Layer 10 of a small transformer language model trained on English Wikipedia (14 layers, counted from 0, width 128). Numbers have three digits each and are written without spaces.
Take only the direct path to the model's output, skipping the later layers: a vector added to the residual stream pushes a token's score in proportion to its dot product with that token's output vector.

Output vectors of the tokens that the questions are about. A number n stands for (n - 500) times 0.0017.
"ite": 419343367523563664657515482469708488687601533237268555572561816276725731486416471380475532554737446509350323747553244432435501240556569064603573375787291418567630618459621266535606620587335440315459604530660480523538501409602228516319525501750779649446645536449488764430501577597301725265656482704442402592484581425705473579154397581457560217541404347297329768525370516369480413526501
"nd": 497666497278761744379609811467343520471390501461472493470715518727521634434378456362492511533723423649391470922368819332510439554664323456343785287564223472505332497290764700538600516750630506492458387395232470624582462479152210238671819432581704446506705518487415304721641280409702646586756205402627452277682623524465450585390270246455484227399673391591740555361123525469400403520518
"her": 352695615758461743454141469648518683449584519592686744041284602274544733652358512014395426448560540651486413350580526542632486308438623483644544352475551538613272752405319215730766450471259750580333606635249636517503705284459564330543573352599343316658871507227561449684060590522750663492640597287579541652707528359791650331260338359694249214575609382357453508601354562538253747516490
" B": 456506525506628522526457327388410428546566403516581526419663523532597303425513356450478373662544497521553618765331423521382370557515385557512469607507371366391459442621297785487481511469660711487536565675549434555536411587568550406690321503348595223553324503421415500599556386576408602594418573427564440523494410545536621580547466519534436548359489676537448356425657514537529324687508
":": 439488458489711403249403622564532330489460336581529398493233504649544633394508626508434543581575651371336414504547276470580614475642444648270480259309450539401341508475360460547265642585542353359499381521587589434467520541633751439718425823369740517504500490483478463415691370516492452333451393767821664430427449326349543631575904630516418536781452649556429468533588601594574260228490
" year": 515720566453301375414717501593591796446730361366719698459260353665541704595452382591789648602759818376580661612576933606401282541169526647326685532358538527264584654475312572272425592415449054353573446761371256404522753264581315265458736328594451597637645577645615393713412334342308576613192422745603547461568492326652738692626419314404529340358590224339552476428482299472207458361419
"ch": 355785738541515679690599610375603829579497626481493595502737651547905751400576194340476597474511426409303507378663497364499497383223295465536358447581584464752356511428252361628524478267424281651641703767292697511343436413585278502617662460678503521614565562600261385488318548672585646498453614507633387395545537635461550339454405619421297510487576511179273365410398392240390492552580
"du": 445375742541453538253720479466562376496384566488569430513505414661381594442439590509517612515674680737395756605385531514645688500371605492594637288818431688398880469360386333388592530505276599500455670465194333222357584792329115147484709221717368747643773735530540392515460410358745533491732449366473727257596434343549598664416479425592589381559607308428278591256609584192351288513507

Output weights of attention head 3. The head adds the sum of these rows, row i times number i of z. A number n stands for (n - 500) times 0.0022.
o0: 331539476366501602459476584342407359645565404553481625557393634559275644325687410459439768503612413544267542617668590500635273523711310436615427649625525483256394715486516628245520407686570472407263630436588559496356594438498496567620498507330650302545609453660635449540465433711488362440485430323292587593534354706416632395553490754602611648470444533351632507412549415443336432410432
o1: 641723448525519473510654655553330512597581557374686445464572468389475587569362403657430411360479538396513386475578439453758576524584498486545514571535486463547322561417375398540398560430426584614528386393405683390456613290334712476509323589583468152506319518637527457450685383480543677760493677506554514290402586766483594500330440355616253681543428599537380263476453645576480564427479
o2: 364478390526631585473454670611438522323606513499593382647494478609719314697550319609494277486476409634634440619603270504399315418584631539328472488642295528360485393313449628364624386508698558546629405659559341473361658514496663356612505511580625354489508510608236239529491236552604541673487488442476560462467499370724532449654528465466817626317493310578602494611492345656282500455524
o3: 690402672531351275373522704598597299505432456499291209670540516677221622607537446655662410411590552622521401298628472546620339697573466491410363578697683706720540498383311332509450482564671288456517453464439583507606436444695584722327733432548349510486491460591348600529300432540626337501412480375492440607645602358372434360511630583563391407417520569467510511544421472517582558427420
o4: 491547601602470770742402393383492451482713375428396462540731639555373480470230499501539497485682656287528305465560503592627459628555499582591440384533675365501466498575356588611562375608160466642536688343448556570544509451593353385513612699385606460312606524219440206581632454636467463353669631525404520589463467519564368546296508436684555578507621234717477451434419320477299642289578
o5: 616590406344422562612426712368590537494443237612471544695367396591545495731637424404496248459636597377576553494544682223419593593464652392518548590523410372463418576437504579504409441578608356736319459355561373508572487134625342428763576455430681548494659353560476328586740522546550614430368555607742419291469547414493251440549505436311241561753617575452586665676475557483514402386341
o6: 699424339570581672326277530431639453620603417715353516583591665381523570736510250514492463611534398507326680763626488383579603401431454492483685547438363560353534450380634501414402459524427486487878503434571597677511420489225442510386313362517653591543652544405555290484300737476492389637350498618609595377250511426452448509380678527680493363450580467561478454350431555524605431534394
o7: 500470409514538363252640526318517485669689385468328478477321492359118420614416523733797653334466551560487621405427572550366339509502515577581600545488472527330595520605354502520516373518506406514580629582425453436297435672452601374650670355494525472477632380376160263584566303355568489403523661630443499319582580553501516902712496500383354494426656595501374522398626651733667527749504
o8: 511432362507680541421568667570467474603659530515539362617417543766676472596375570424618380338593670521619215635620628300427381525630407352340487323451658436417492348555538250428534557474405288380429562322417664486417448696402398563272488731436480627368495534521501403403570358414343643466591483516451344538367638645794581573480565688356548455721405521447710764366643608438386456406536
o9: 574492652622550576718459642549657387687352428492561392400439547491374492651417610472383644515570646582507446477434462527451535551198537636167404595419383276434725514460368478306456510653509330454680763388343535151691652616592597396698391587664374582642464564361598463576471480729365565454499548394626661467492385650550514530416553364395411482241389508351578437501469424549612496536282
o10: 464510643337440456462613600540575310488466225428612555563571393629398494430545434483522404776492425385642419515297520465475620483500353625618323383566639518572561718525459706490321533486478455588710470452309380565722606616400357734726270580418532558526335449519276507396487453299455582604539525542492549366471418393540476748462686765502659489567556485362410446495520534391193545635411
o11: 254389359455329579413542512864362282459557383459584405514496465351530596424590338441377591515371257639487463441310530534370495511577601558486583628391391495558532401519415425797662472454381401780541504484289528578483460690605387442447262542636535633557409450586370555472483519767542308463537676591381762666501744684568410432462486618353482424643423731584470562608357557437541459463511
o12: 534488527468587310568540615820568489496515411575695356512347542439416526508471463710482531586301561330328480541553291570661439427608577411314515377389461528676338808457574377743248608476417634333539405400677235658348514474437425281620597650650633613495572398486367506550465665578490659366552387471335691618486509519602542590707538553514460568656330388315387492489338376536442446405582
o13: 490473396273486676492787373590462506557421466633329352440597477422608500404383262672566631832278635652580450453449481500418455630636308332631300399443551360622620632413554561618313414605543528566625525505470516483440617504519636490517570434402480516274353424578355360521655482306646445605340482323638416499341479653467373483625525601551450349549616549601931361437565448561726475260593
o14: 407592542745452564538497278528733473561467566472466632742345622399698629411272547502473343555330502557422536514346565621682452537499677481333520266490464580417349497462462651422317599399442466536398553519499606335334415344550381616569581435427483839465421465479215593435488318534354585605360741775470577569407571542464617363502502517654343480518477627462583458460719281622432575558524
o15: 527670643602701493590518343415440642532460486407632453375503451372294562413617379510489767592551275413535641417524725568436709495569542624348445515462591487321673647419447151399470451608446460726430504541431496377398430132506514590458368686495421560450597624666361441519353702317765452449552376434406603502543592481592430491355305467423707503597400300329710682556482491554322726438578
o16: 433400559506634684496459500476339426773282451326572624515563433584603904606437326355588436380383590600423480510235592663291667316559410590473596277549397559555562611576415551418351526526502460549573689539701484646492469666498316410497416416571399319371515406342452714565593546469677725659456400421545210706467642451417653507355454469392616450449476561554325527372353590726501546541303
o17: 423735493552430528598611498504689458446452266401452570559574440464613464624385430359669551429389439579439440495592383521296332452481430688432619389522405564525560592364412741720457418544373468343571584416366456209354390396534510508235470543565682567575582600552615691208405690422808484557442596327616439313550397630351397489564610382652503593502584370574344646373696678733456533653418
o18: 470607534527492517524589553424488551700560492405737456552584176571550600514545471437369395439411575447384577453590599290578497476709433489695283555295363519576444496438710383781609373489398479417437637651530451354548417579370388570520516392724410733744734423577368252616352608623427372569717666289603327545494561397438358454607350548506416602310522552469441371567465533571143419641559
o19: 391350349683722571646699583634553705300361838500267696638578410487562442493735336673520495491516320675467517318461595552399411379300440492411491602662643439712442501473556501612399470529588425310533371433494572453391487534586296421378529639595479567467439617300596329467612584627462517475471480611516601323599557625217398516325510655509665603466279695343477408604487364508380397379481
o20: 409540687528661532550428558472619440721371562258458515640459618580618404374533260610622604365349494362532610383567609449578521751452480382295570496552848208496636502363284552498560617385471560737410558608381458499471506626375691125387604556613370583679630539607509554447424466463357484390511572514628536523458644365513481347644499591439469569412360547402381474477244506355388556484609
o21: 669602678606826754511444407404344453591529520629554372431621549321408411311508453357587375451463384554486459758289397415515453477558632461587732502561379747564593782517569433552364366264649500490374480369571822271576543591251460535374509379652468678392371428585408614551639404438493746472582652484499642490730379464493154526570345442435703472565468501602345582388379397339539416510319
o22: 628398437361643414213442341567450532390417642387481658405497563507614529590289438461423536573472596486523492226574724463388426399582679539489284477761368398370496550371604332585323569543559612488360562299633349346733486635555724408438458379395615611330374705549586510363566504452585371342679583538494748628773529411621539384501595611412495559574582431735409506255670557633350318611452
o23: 465631504429585571303772316653515421482838293506403422591364614540499666487306533364641583531534289528453452370707531526448585718217386555457493781594544509450387573641323363344543433356356474571364551618563426537404712506512383287683544425600475594600321449532680527540281576462596542622577499716561527663281668382440640377495552369562576399576644418406498428437465555340375267578522
o24: 706278343615110421668878682259403508511774507488493592318534582540403506391597407711425490733630549445351679506518460431444328336577554677417564565713589439410672608305415454550485558430547454582368548544426500580309597445426350448301616516489533534520392557564594638504601311577474554503526507602760425638315338324498486381595403492532500560482663384359539572156418601502543404432635
o25: 480446430511582585438482425403424742727499426591384477313225292373487525555577241612379487462513651738542592651550482594541562558377478551581494438563354459564365586437435625756455708543524356665446589400501530669704428559480309519516690408653253327584459702619514525454511379573412261515256318631513538361686538525703654736485353478568427405439449252501516558455497535508261565389564
o26: 472741430653668584670459493613414601277517686566537446569364541434338725209657545632499445540681447327468563484684455569402333587300591446609361186460588513588325393430516412277486453586542501700532601280269575535656552428485466421229426327540418675548368591279411456466552631466707452508521464436516492552628658658426468272631438582459531541484689348422452463417710557508506466664566
o27: 537304558346661741724393566604512496434577463523467299472484301766426388509452627769589477318519436417474412619542455529409656482469604813588351491301597615290419517268555365435312637476375693748392576672463367516782552579618521535281448548357504509461337355619586359601503390375337417412491477632559414607564493649363424571535651382768583540463168544442453559452402438678655288589524
o28: 469407142551441644571480446353387461697292331463436483444570392611372503604538488390534281601575630629501356388615342453647620304089642332514487359387622486578348476543520600501399508372439453299428662673536592374432427568314694598589565513416580609475449380667584434600477544558633348583795488525246607597553484647539530362524667593360480616570606510452462530542508561758623606366576
o29: 459368395346422531371457564506572518306379551488599303443500577400517604524470734418496639277392523459372657706736275604535700362562388515533481235657397404567645422520412454427480460491501531387294491509570450192340551372676655457701366493614336580533416603345525544481736405583517616648478538551615517415497633548382389559510488658588601459511510248538682876583307607468481555532498
o30: 588433539622512519579264537578631547416473440608404244328385456543680644428424480449433630632563541455420270499555609498583535306326606383357531595720604468614534574539387567509413274414477613769504414771489520346461134525490483474470433458466656503725594471641458634419579399567458553555521531034465525319325503677548546608411463603495550353432667488510299736564610520437617268728406
o31: 625444631527406493613739579378545369454435321375525465399546611480566322661468515718465414368516451506372448386740479547442709407518465238574324531560334317477521506635499538337589455546639594745493421667424386307389400471515259549529524551633515580546538595470267524524696712572512542581678431617228493722577525467483565436440513531539514407588308454611519343366862440144538497530552

Each question shows a token from some text and the vector z that the head gathered there. A number n stands for (n - 500) times 0.0076.

"u": 603483560457466549397499563423496547575491480596429467455578451501515565611578559374478567477575
Which two tokens does it push up most, strongest first? " year", "ite"

" Sh": 082607331585597724878819481966741160564745571815361119810411242191285508573141467579522294824452
Which of these tokens does it push down most? "ite"

"n": 471514614429606516464637614647532515532521385671586493552427538537576541240593602553447480720542
Pushed up most: "her"

" G": 598502525435499492446415599460520567536544534582476482461618440479496555637571489419480583555558
Which two tokens does it push up most, strongest first? "ite", "ch"

" At": 506496533428514478436452495428485582522423477566557501579476499437489542480563569429523563528477
Pushed up most: "her"

" W": 538388578508402419535536481512428451531458522530535558557487427484438496476514535512577665406543
Which two tokens does it push up most, strongest first? "du", "ite"

"-": 596537658156411449439514371565673574305545589372614485465485494556379484606651280374479307541477
Pushed up most: " B"

"ian": 554482491493592578471342603442540529465503479497432429411632522409495655455552479516520531499498
Which of these tokens does it push down most? "du"

" the": 514552534544445569558435464488500687560558390603411443449511459503561568420470631388507432606495
Pushed up most: "her"

",": 591511512479477505436447533458528586515509508574476487461619483432502562603595534404487565520557
Pushed up most: "ch"

"il": 386499589531494505474584438523560652510491508688486506470561462379465482531527522412439463492459
Which of these tokens does it push down most? "ite"

" L": 571518552515452511539515534477542606535528503534537550534505419532478607575564520420460584566493
Pushed up most: "du"

" T": 618503531435451532451487522490546644534536461556508477457482459444505538547568591443493548537526
Pushed up most: "nd"

" P": 570489567433488493437461523438491598516483482554521495538515485430492533520539587414509576499523
Which three tokens does it push up most, strongest first? "her", "ch", "ite"

" E": 311378586450535652724713620494284380555429026545844649460400520660289560480636455488264508616482
Pushed up most: "nd"

").": 650457558450540527428434582428576576583498505634498520484571452452541520538563542413447528514562
Pushed up most: "ite"

" by": 580467497458479581470532518522423556545605493496481476499638439463475556543551540485540515522516
Which of these tokens does it push down most? "her"

"ia": 592582472576422709595498704517550555587618640388313445361632492535637610487454455580553540448280
Which two tokens does it push up most, strongest first? ":", " year"

" F": 624484503445500508428396587448522560532540524586456501452599448471508562635581502409479585530575
Which two tokens does it push up most, strongest first? "ite", "ch"

" American": 359721348567484720485719601493551551666468518362708441659731452489765596333490436781410497773431
Pushed up most: ":"

"at": 596462553443459539511488494488457538446478522479507524536556458420469482515470543484565641518604
Which of these tokens does it push down most? " year"

" He": 594464562469471542407507551524506574479497426587522482500609463403482552572604557392464582522545
Which two tokens does it push up most, strongest first? " year", "ch"

"ern": 544486540456439490491432547470492562518504560577560554456613446500452525543506528493463598587545
Which two tokens does it push up most, strongest first? "ite", "ch"

"\n": 590500516492505485418415573472495573526517502588449490466611461457485566621547510428486596511526
Pushed up most: "ite"

" (": 622481494454502510416396574448524563532545529581453520447592455470507571631581493422465597531564
Which two tokens does it push up most, strongest first? "ite", "ch"

"nd": 310379452466604781544696313545583356666205447374558828685351356636525537304523531450734532579537
Which two tokens does it push up most, strongest first? "her", "du"

" C": 536481559482465500439495594558477600521516491603541425489587474407455524576571511376540521583518
Which of these tokens does it push down most? " B"

"ou": 630485500448504508424396589438521558541542517597453495452618451477513564648574505402477588529582
Which of these tokens does it push down most? " B"

"l": 585516531467510481399476595514477592505501448605462423468637459418491569647553554399500573482516
Which of these tokens does it push down most? " B"

".": 584498495491480554447454542457516576498535504548470509504606496421503560576565570403466556508526
Which of these tokens does it push down most? " B"

"ory": 590479483430499515441501549506477579477529495492463497497593475441451513568540514435485553490545
Which of these tokens does it push down most? "her"

"ran": 610482600422428562477445589429511613544542455571483525497596445480517552582601539426474566556613
Which of these tokens does it push down most? "her"

"ment": 508526429438482427442586585566514589533576541514486560530510501528487580547485532383520509507469
Which of these tokens does it push down most? "nd"